Layer 3 of a small transformer language model trained on English Wikipedia (13 layers, counted from 0, width 64).
A neuron's activation on a vector x is squared ReLU(weights . x), where the dot is the dot product.

Input weights of the MLP neurons that the questions are about. A number n stands for n times 0.0051.
n2: 7 43 -21 2 12 1 5 -1 -12 4 -9 9 -33 19 -20 1 -13 41 23 -36 -3 17 26 -26 -5 -1 -15 -35 -16 13 -4 15 -23 -20 -10 -7 19 0 7 11 46 43 -21 -8 31 16 -16 62 6 21 12 8 30 -39 -11 -4 37 0 3 1 10 45 19 -35
n11: -2 -10 -20 20 -9 18 8 -32 16 -4 13 28 -7 40 -4 -27 -36 -17 30 -9 -33 0 -3 -23 -5 9 20 17 -35 -4 17 -26 -12 -1 -43 6 -18 -34 -11 8 29 23 3 13 2 -2 -31 2 -7 18 -2 -9 39 20 -18 -27 25 -55 -33 -9 28 -17 9 13
n27: 13 13 -5 -39 48 -8 4 24 -64 59 38 4 21 47 -9 2 27 -7 21 -7 -4 -28 -11 34 -9 -9 3 -15 19 -9 -24 21 -71 41 -7 33 -15 13 2 -12 1 7 -6 -18 30 18 15 12 -4 -1 5 6 24 -9 -5 10 -10 9 1 10 -74 0 37 -18
n32: -5 -13 -31 4 11 5 -2 -5 15 -12 -7 2 8 22 14 -26 27 -11 -15 -8 36 12 19 -15 -51 32 -9 -7 -8 -5 38 13 -2 -33 -40 3 -31 5 14 2 8 14 -43 10 7 8 -12 39 2 34 -20 -9 -31 -21 4 -25 -7 2 3 8 -40 35 36 28
n52: -9 68 -20 33 6 3 -65 -17 -35 23 15 21 5 -21 24 -25 15 38 38 5 0 -2 31 -46 12 3 15 -5 10 38 11 16 16 0 -37 37 -16 -3 2 21 38 39 4 -6 35 19 -20 42 -69 0 -27 -10 -20 12 -56 48 65 24 -11 26 10 -8 16 1
n62: 24 6 42 28 20 22 -20 16 2 3 62 -8 -40 12 -34 -41 -31 -37 -10 -8 -3 -9 -1 -13 21 25 -17 12 9 -35 7 27 -5 6 18 31 1 40 -21 -9 5 16 -15 -6 10 4 7 40 -1 45 -31 -15 41 -38 4 -4 -16 28 -6 37 -16 -27 -11 -2
n64: 2 33 -23 34 -18 -8 9 23 -25 -27 20 3 -22 14 -9 -19 7 5 15 16 1 6 -10 0 -8 16 5 13 25 14 6 -3 10 6 -1 9 -41 14 11 22 -2 1 -27 -8 -11 26 3 5 -41 -17 -69 0 20 -6 11 13 26 5 -11 45 -20 31 -3 -14
n73: 3 20 -14 -6 5 -11 -4 2 28 19 -15 25 13 -26 10 -3 5 12 10 3 -14 -2 24 -28 17 -2 -4 10 2 31 20 -16 -3 -22 -30 10 -31 3 -24 -13 18 17 -3 13 -13 11 19 -4 5 -19 -32 -15 36 16 -45 -30 17 32 16 -14 -10 24 -9 20
n76: -24 13 -19 14 29 7 -4 -12 2 55 -32 10 27 10 13 -31 19 36 20 21 18 8 -17 -56 -5 -21 4 6 -20 20 29 3 14 -16 18 -8 -3 26 -1 12 12 6 3 8 11 12 -8 7 -72 -2 -9 -17 39 19 -69 15 -20 0 -25 5 -16 -7 12 11
n82: -21 23 -36 10 11 -15 -10 -44 7 -1 -26 9 7 -5 28 31 -24 10 95 8 14 -23 -34 -26 -12 36 -5 -21 -10 2 17 -23 -15 -19 -33 17 -11 9 -49 -7 48 1 13 -4 43 10 -5 5 -6 -3 -28 7 -20 34 -24 45 0 21 -25 -1 -15 -6 13 -16
n92: -45 14 -24 -14 -4 28 -17 -18 19 10 39 11 20 -6 38 -37 20 0 31 8 -11 -12 -2 -21 -26 -3 12 -49 23 -14 -1 6 -42 -28 -52 -15 24 2 -38 -15 40 2 -34 -16 20 60 -23 24 -18 -14 -23 19 -15 43 -7 18 0 -24 12 -4 -42 -19 14 -17
n97: -13 33 0 24 0 20 5 -15 7 2 -11 24 18 6 -8 -17 -7 -14 -15 19 -16 -52 16 4 12 20 -25 -23 -59 -32 30 -13 -27 -38 -42 12 -15 -34 -8 1 8 -12 -15 -8 12 -2 12 21 -2 5 -11 -26 -5 -24 -9 -35 30 -1 21 -2 -11 -23 43 -18
n107: 19 -18 15 44 19 10 30 9 2 76 -5 -28 -9 16 -24 8 -40 -12 45 2 23 -17 -3 7 -30 41 -18 24 7 -15 36 -54 -31 20 -25 -9 -11 39 -18 -26 5 18 -71 33 12 -13 25 -13 -49 -4 -14 -15 6 -20 -21 46 17 -22 -39 38 -2 -18 3 25
n108: -33 8 21 -5 13 -25 -20 -17 -26 -20 11 -3 -4 25 14 -7 -17 -14 25 -31 14 -22 8 0 -15 13 13 -25 -1 3 14 -13 -32 -41 -29 19 -1 65 -6 36 34 5 -12 -11 46 14 -14 40 -16 -6 -8 -11 -14 -44 -2 13 -4 -1 -30 -25 -13 7 -10 -2
n112: -6 -4 2 2 -3 -3 -16 38 10 36 61 -18 17 22 -16 -1 13 -32 47 3 17 11 2 -27 -31 -36 20 -31 30 -2 -11 13 -61 28 20 15 -20 16 28 22 12 -15 -37 -8 43 18 -31 32 -27 -17 -38 -12 33 -27 -23 11 0 39 -40 -17 -23 20 -10 -35
n119: -9 6 -21 -10 -10 -12 16 -37 12 -12 -6 1 11 2 -3 -5 -5 -4 -31 -9 2 15 -23 -32 -18 5 -18 -19 19 1 55 -3 -50 -6 14 11 -22 1 -18 -64 31 8 -4 63 -5 0 -35 11 -1 -9 -26 -10 -12 10 -20 52 38 -2 15 -8 -31 -15 12 -33
n126: -60 30 -12 31 38 11 -13 6 0 -5 61 -2 -28 -11 -24 -30 -19 -2 18 -23 -20 7 31 -54 -8 2 -36 -44 3 -20 -15 -10 25 -14 -46 -16 -20 -10 -19 3 18 17 -66 -24 4 37 13 13 -19 11 15 -14 -3 -4 -8 -15 28 -14 -33 -6 -2 -26 6 -10
n137: 25 39 -46 -4 -1 20 -12 16 -17 48 60 -31 19 10 -29 45 25 55 8 15 -45 -6 43 -20 -16 46 1 28 -23 13 -30 9 23 6 -31 49 -36 17 -7 25 -11 20 3 -36 13 21 24 18 -32 5 -21 -68 12 -56 -25 15 30 12 3 56 -40 1 46 -38
n138: 0 64 2 -3 -5 -21 -35 10 -2 -2 37 -30 -16 32 28 35 13 8 10 63 -5 -24 24 8 19 24 -2 -36 31 55 7 49 -19 -15 14 24 12 5 20 22 -1 8 41 -14 28 -5 -7 64 -49 7 -34 -18 -19 10 2 13 -4 18 -15 -5 -17 -5 5 -21
n139: -4 -7 14 37 11 0 -30 -8 -10 0 26 16 14 -13 5 -8 -27 7 31 5 21 18 8 -4 -32 18 -61 13 -6 -14 -9 17 -13 23 1 28 -61 41 -36 -31 27 9 1 -13 0 -16 6 21 -7 -19 -28 7 14 16 4 64 9 18 -29 37 -14 -12 2 29
n150: -37 16 30 -1 9 11 -23 33 45 17 10 -20 -22 -7 24 -26 -5 30 6 -28 -18 -24 -5 -16 -18 15 -31 11 -39 -23 19 30 3 0 6 21 -14 -23 26 -27 32 -12 -4 50 -6 13 -14 -15 -37 3 9 -19 4 7 -11 12 1 -17 -5 -4 -10 38 5 37
n156: -14 -9 -18 -7 15 29 -41 -4 3 8 18 -23 -11 46 -14 19 -3 10 0 17 60 -47 3 -19 23 5 -14 -57 32 1 4 -23 -8 2 -24 -3 -49 -27 -26 -39 9 -5 28 -16 27 6 27 18 24 44 -8 11 35 25 -9 8 23 -42 3 19 -43 1 54 -38
n172: -47 -4 -34 14 69 10 -33 -5 18 65 45 -15 25 53 -23 -11 34 22 -10 11 -25 -15 -3 -5 56 6 -19 -12 -27 12 -33 -2 -19 21 -21 -13 14 40 -29 9 -8 41 2 -17 6 16 16 -9 15 57 -26 -52 -20 -29 14 23 -9 -9 5 -20 -30 -1 -9 -16
n173: -10 11 15 -18 9 3 -9 41 11 -4 15 -27 -34 43 -2 -32 -8 8 -18 -32 6 10 46 -22 -55 -37 -25 -4 12 20 -2 -41 -32 -43 -34 25 13 7 34 17 13 9 20 -6 3 10 -11 45 -27 -9 -20 -30 7 -32 -1 39 58 -10 8 22 -56 9 -3 -2
n178: -14 -2 -17 0 16 -6 -25 -3 7 3 27 -17 17 44 7 20 -25 -21 37 -19 30 -48 1 6 -44 30 19 22 16 -7 6 -34 -21 -13 1 9 1 -7 -1 4 19 4 3 -22 25 1 -21 -11 -15 0 -14 29 -10 -14 -3 55 11 -28 -31 35 -46 2 25 -14
n188: -11 -19 -22 0 47 12 -9 18 16 -2 6 -3 -16 40 -31 -33 12 -36 7 -31 16 -27 -11 4 -17 -5 -11 9 -7 -3 -18 8 18 30 -33 -5 24 -4 -20 -16 16 13 11 -28 -1 33 31 29 -28 24 -8 5 24 -18 -28 -22 42 0 -25 48 3 2 -23 1
n192: -20 -10 -16 10 60 5 -43 -2 -29 18 10 -2 -50 9 -38 4 6 -6 2 -45 -19 -3 -20 12 -13 14 -54 -9 18 7 -26 30 -36 -50 -3 51 7 -16 -17 -18 20 -3 -10 -22 9 15 16 23 16 -24 9 -11 48 -29 -43 -20 18 -5 9 -13 -6 1 22 -11
n196: 4 46 -42 5 9 33 -21 -29 13 39 -3 25 13 -6 29 7 32 -5 19 -8 -20 -20 -10 -23 -9 3 11 -36 24 -39 12 -28 -18 11 -1 -22 20 -21 -11 37 73 34 -31 53 14 -1 -21 48 11 38 -6 35 11 -25 -23 28 -20 -49 -12 -32 -57 16 11 17
n238: -16 -3 -25 -2 20 20 16 -27 31 -2 -30 26 10 12 -10 -23 0 -37 17 1 17 -2 -11 -7 -26 7 -16 12 -5 -16 2 -50 14 -12 13 -14 -17 -5 22 -27 17 10 6 2 5 10 3 15 -8 -27 8 -4 24 1 -22 -9 12 -31 -29 -23 -22 42 13 1
n242: 14 14 28 19 17 12 -23 11 -20 58 9 8 15 -4 -27 5 14 -16 74 6 -10 29 -2 0 42 -29 -17 12 -23 -1 -48 13 -16 -25 -34 33 -11 12 -33 47 7 10 -7 15 4 48 -21 -14 -16 49 -2 -61 -21 -6 -27 -1 4 -6 -71 7 -13 5 -34 22

Each question shows a token from some text and the vector x that enters the MLP there. A number n stands for n times 0.062.

"mile": -6 -12 -12 -2 1 -73 4 -5 6 -7 4 -9 -1 3 4 -10 -12 0 17 10 1 -3 -11 -5 11 18 7 8 13 -4 11 4 26 -16 -17 8 -4 -7 -4 16 -17 -28 -7 11 17 1 -23 4 28 -18 33 19 18 13 -7 9 6 10 -7 -6 3 -4 -27 34
Which neuron fires most, and how strongly? n82, at about 1.5

"i": -5 -29 -28 -34 -23 -42 3 -14 22 -38 3 14 10 -26 17 -30 3 4 7 0 19 22 -1 -15 8 -14 3 -22 0 12 -8 9 -11 3 -15 1 7 3 0 6 3 -19 -4 2 16 11 -13 8 23 -26 30 23 6 14 -6 -7 -3 -1 -8 -4 -8 -5 -12 16
Which of these neurons fires most? n92

" |": -19 -8 -4 4 -8 -33 6 -7 0 -38 9 -7 0 11 -6 -4 -10 -3 -9 2 -4 0 -6 14 2 10 20 -14 11 7 -1 16 2 -11 -2 2 1 -2 3 14 -16 -3 -8 7 -21 -33 2 13 22 -12 83 3 4 -7 -10 -4 -8 -14 0 29 -11 8 18 1
Which of these neurons fires most? n192

" regular": -10 -6 -7 -12 15 -73 4 -4 0 10 -4 -5 3 -3 0 7 11 -1 13 0 -11 4 -5 -29 3 -11 20 14 -2 8 3 12 25 0 -7 11 -11 -5 3 29 -17 -8 6 5 -32 -2 -14 -11 22 -25 43 4 20 -20 -23 2 6 -5 -6 13 -2 2 -13 3
Which of these neurons fires most? n76

"ch": 16 -57 12 5 6 -52 -10 0 6 -34 -8 -3 -14 12 -4 -2 8 -8 -6 7 -5 -21 -9 -8 5 -15 -4 -2 6 38 -4 -15 39 2 0 -20 4 -3 -7 1 -30 -14 -6 -13 5 4 -1 10 12 -24 22 1 -1 2 2 18 5 -3 -2 -1 -15 -4 3 -17
The two highest activations, in order: n156, n188

"to": 14 -59 -3 -2 -17 -17 -2 2 27 -23 -6 -12 5 -3 -6 17 23 -6 7 -1 -17 -22 -12 -2 1 21 11 -14 25 24 6 1 12 -11 -3 11 14 -19 14 -4 -8 -37 15 -3 -11 -2 -13 -1 18 -27 32 7 -2 -6 -7 35 -9 2 11 -11 -10 -3 -9 -2
Which of these neurons fires most? n178

"\n": -17 25 14 9 4 -26 8 9 17 -33 3 4 5 1 -13 -4 -4 3 14 -8 -8 16 10 3 -1 0 -4 -11 -8 6 -18 10 17 10 -14 1 -3 -19 4 23 -10 -22 -9 5 -47 -14 8 1 23 -33 55 7 -16 -5 -3 8 -13 -1 -4 -14 0 3 20 34
Which neuron fires most, and how strongly? n126, at about 1.5

"phe": 15 -62 -7 -32 5 -8 5 -8 15 -40 -22 -23 10 -3 26 4 17 14 0 -2 18 -2 -4 -17 -10 5 5 -11 4 11 18 5 11 15 -19 -4 -4 -12 9 7 3 11 -13 16 -16 -11 -2 23 6 -24 34 25 3 2 -14 5 -11 7 8 -8 -14 9 -14 -1
Which neuron fires most, and how strongly? n32, at about 2.4

" the": 10 26 1 -11 6 -83 -2 -6 1 14 7 5 12 -3 12 -4 6 -14 1 1 -3 -8 -15 -3 -5 -1 -5 -12 2 9 -1 -9 2 -4 -13 9 6 6 4 12 -28 -15 5 13 -5 -3 0 2 23 -19 63 5 -12 1 -13 3 -2 0 10 -4 0 -3 3 19
Which neuron fires most, and how strongly? n27, at about 0.63

" Hu": 5 -53 11 1 13 -10 -21 -8 -7 -38 2 -3 31 -35 6 -21 7 -27 16 -6 8 3 -8 0 -10 -5 3 20 -2 -2 2 -16 3 9 0 2 -8 -23 5 7 -5 4 -15 0 -16 -27 10 -3 16 -26 28 26 -12 23 -14 -4 -1 6 11 -11 -27 -9 -11 14
The two highest activations, in order: n238, n139

" length": 9 -4 19 17 8 -51 2 -5 12 9 -16 -18 19 6 -11 -14 -13 2 -10 5 6 1 -7 -28 8 -9 36 22 5 15 7 4 31 1 -25 -16 16 -12 -2 22 8 -13 -9 -15 -1 -1 4 2 13 -9 4 22 20 6 -6 10 -27 21 -11 -8 7 22 -42 2
Which of these neurons fires most? n76

"3": 5 -14 3 -25 -14 -28 23 5 7 -43 -17 10 17 3 13 -14 2 -13 -1 -5 12 1 7 -15 -1 7 18 -25 -4 17 4 0 -3 8 -13 3 1 -25 21 12 8 9 -9 13 -11 -3 -21 22 37 -23 32 0 -1 3 17 -5 -16 -8 -11 33 -16 -1 -34 18
Which of these neurons fires most? n32

" four": 11 23 3 17 -4 -64 5 -7 -10 -2 -13 0 10 -17 17 -17 10 18 7 12 -16 -4 -9 -12 -2 0 37 -16 1 -17 -9 3 29 2 -14 -4 1 -29 13 17 -17 -23 -10 8 -8 4 -19 10 35 -6 24 21 6 -5 1 -21 -4 5 17 5 0 2 -7 9
Which of these neurons fires most? n196

" named": 9 -3 1 -12 -6 -50 -3 1 11 13 4 -11 3 -4 5 -17 13 2 6 11 0 27 -5 -13 -10 19 11 10 -19 7 -14 1 35 -8 -13 31 -5 -20 -2 43 -42 -5 14 4 -37 -3 -14 0 -12 -28 18 -7 9 9 3 13 3 4 6 13 0 20 5 3
Which of these neurons fires most? n137

" would": 6 4 -2 -5 -7 -54 8 -7 15 1 10 -4 15 -3 -5 -18 -14 -23 -18 -8 -16 -6 -25 4 11 5 10 -18 -4 10 -16 -3 22 -2 -1 2 23 -22 4 30 -33 -1 -50 -5 -15 -7 15 -4 6 -18 18 34 7 -9 -2 12 7 14 15 -5 -14 14 1 11
The two highest activations, in order: n126, n64

" and": -19 11 -10 -9 -15 -89 3 1 3 -4 15 12 3 7 -8 -10 0 -16 7 -15 -4 2 6 6 5 -1 2 -17 -15 6 0 0 13 -1 -12 -2 -8 -5 2 5 -40 -24 -14 18 -16 -18 1 2 2 -5 27 17 -16 -4 -3 4 -10 15 21 10 0 -5 -1 4
The two highest activations, in order: n126, n108

" Treaty": -1 -22 3 5 -4 -64 8 1 17 -25 4 7 17 -6 -14 -5 17 -9 -12 2 10 -1 -5 -30 -4 -2 -5 34 -14 -5 4 -1 -4 1 -13 18 13 -38 11 28 1 -1 -4 5 -9 -16 -9 -10 18 -30 28 -16 21 14 3 6 -17 -1 -5 2 4 -4 -19 14
Which neuron fires most, and how strongly? n11, at about 0.75

" seen": 7 -7 6 -8 -6 -92 19 -4 13 11 14 -10 -6 6 7 -3 6 9 -1 -6 -1 2 -10 -17 -5 -8 14 4 -3 2 -1 13 16 3 -4 19 3 -7 3 21 -32 -26 3 2 -39 12 -10 0 -7 -12 14 0 4 5 -3 7 4 -5 0 -4 -12 13 -20 7
Which neuron fires most, and how strongly? n150, at about 0.29

" them": 13 -11 2 3 -21 -71 -4 -9 4 9 -9 -24 16 5 -24 -12 -1 5 21 0 18 16 3 7 7 -25 9 -13 -3 9 -10 12 21 -6 -11 16 19 -10 -1 33 -29 -14 -11 -2 -26 -6 -12 -15 -5 -17 -10 -2 9 3 12 4 -13 16 -4 -2 13 8 -5 25
Which of these neurons fires most? n242

"one": -6 -48 9 5 -19 -65 11 -15 6 -3 -1 -12 11 -8 -3 11 23 12 21 9 -8 -12 -3 -12 8 8 13 7 17 -10 20 3 14 -13 -8 9 16 -9 9 15 -3 -33 22 -1 -13 -1 5 -13 25 -11 19 -6 7 1 -2 0 -31 10 4 8 -24 15 0 -2
Which of these neurons fires most? n82

"0": 1 -17 5 -15 8 -30 6 -5 -3 -39 21 -10 -2 2 22 -8 14 -1 4 3 23 -15 -4 29 2 -2 4 -16 7 19 8 17 36 13 2 11 -7 -9 8 4 1 -23 0 13 -6 -12 12 -15 37 0 9 4 3 -7 10 4 6 19 13 39 -5 -12 -30 41
The two highest activations, in order: n188, n139

"\".": 1 -5 -18 8 23 -54 -2 -9 3 -21 -11 -8 1 5 12 -24 -5 -8 -5 -13 -2 4 44 1 -9 7 -14 -1 13 7 0 8 4 7 4 15 18 -7 22 18 -12 -9 -12 14 -34 -16 -13 1 -13 -27 32 18 -6 11 -20 19 -28 5 -2 12 5 -8 -15 22
Which of these neurons fires most? n173

" Town": 11 -43 9 13 10 -66 1 -7 -2 -14 15 -1 -2 -16 -24 15 -3 -23 3 -4 11 14 -10 -5 -6 15 -13 8 -10 -14 17 10 3 5 9 18 4 12 13 -5 -17 6 -5 7 -17 -20 -4 -30 4 7 25 -5 19 18 5 -11 -18 16 0 14 -8 -14 -25 13
Which three neurons fire most, strongest first? n62, n139, n107

" ": 26 6 -12 -9 0 -30 6 -5 1 -44 14 5 -5 -2 -7 1 0 -6 4 -3 12 20 4 -10 4 3 3 -6 5 21 -6 5 27 -9 -34 13 7 -11 18 15 -25 -9 -11 16 -8 3 -8 -1 24 -22 39 55 -4 2 -22 -5 7 -14 17 0 7 -8 -16 -3
Which three neurons fire most, strongest first? n2, n126, n11

"–": 20 8 9 -9 -18 -10 -5 8 29 -20 -7 14 16 -18 -13 -23 -13 -7 -20 -11 4 -8 6 -7 21 19 5 -6 0 11 -10 10 22 -5 12 19 -16 -9 -14 19 -24 -8 -23 8 -18 -5 -17 16 32 -15 33 21 24 10 -6 -36 -8 1 12 12 -15 -18 -27 13
Which of these neurons fires most? n73

" suggest": -8 -30 -6 -33 17 -59 20 15 8 -4 7 -14 11 4 -26 -6 30 -9 -3 16 20 10 4 -8 -5 -12 -15 13 11 -6 -6 -12 19 -8 6 7 8 -10 0 18 -12 10 3 2 -32 -8 -12 4 -12 -31 4 -2 -2 4 -7 10 -11 -12 11 24 -20 23 -15 19
Which of these neurons fires most? n173

"ep": 12 -84 -23 -24 5 -36 13 -3 -8 -12 7 1 -3 25 -6 0 10 -2 -7 8 16 10 -14 -13 -1 -11 -6 -13 -4 1 -6 -9 14 19 -5 -2 3 -2 5 -1 -10 -18 -4 -5 3 -2 0 -13 8 -13 24 7 3 -7 -9 17 -7 -4 -7 -3 -24 5 -26 21
Which neuron fires most, and how strongly? n188, at about 0.76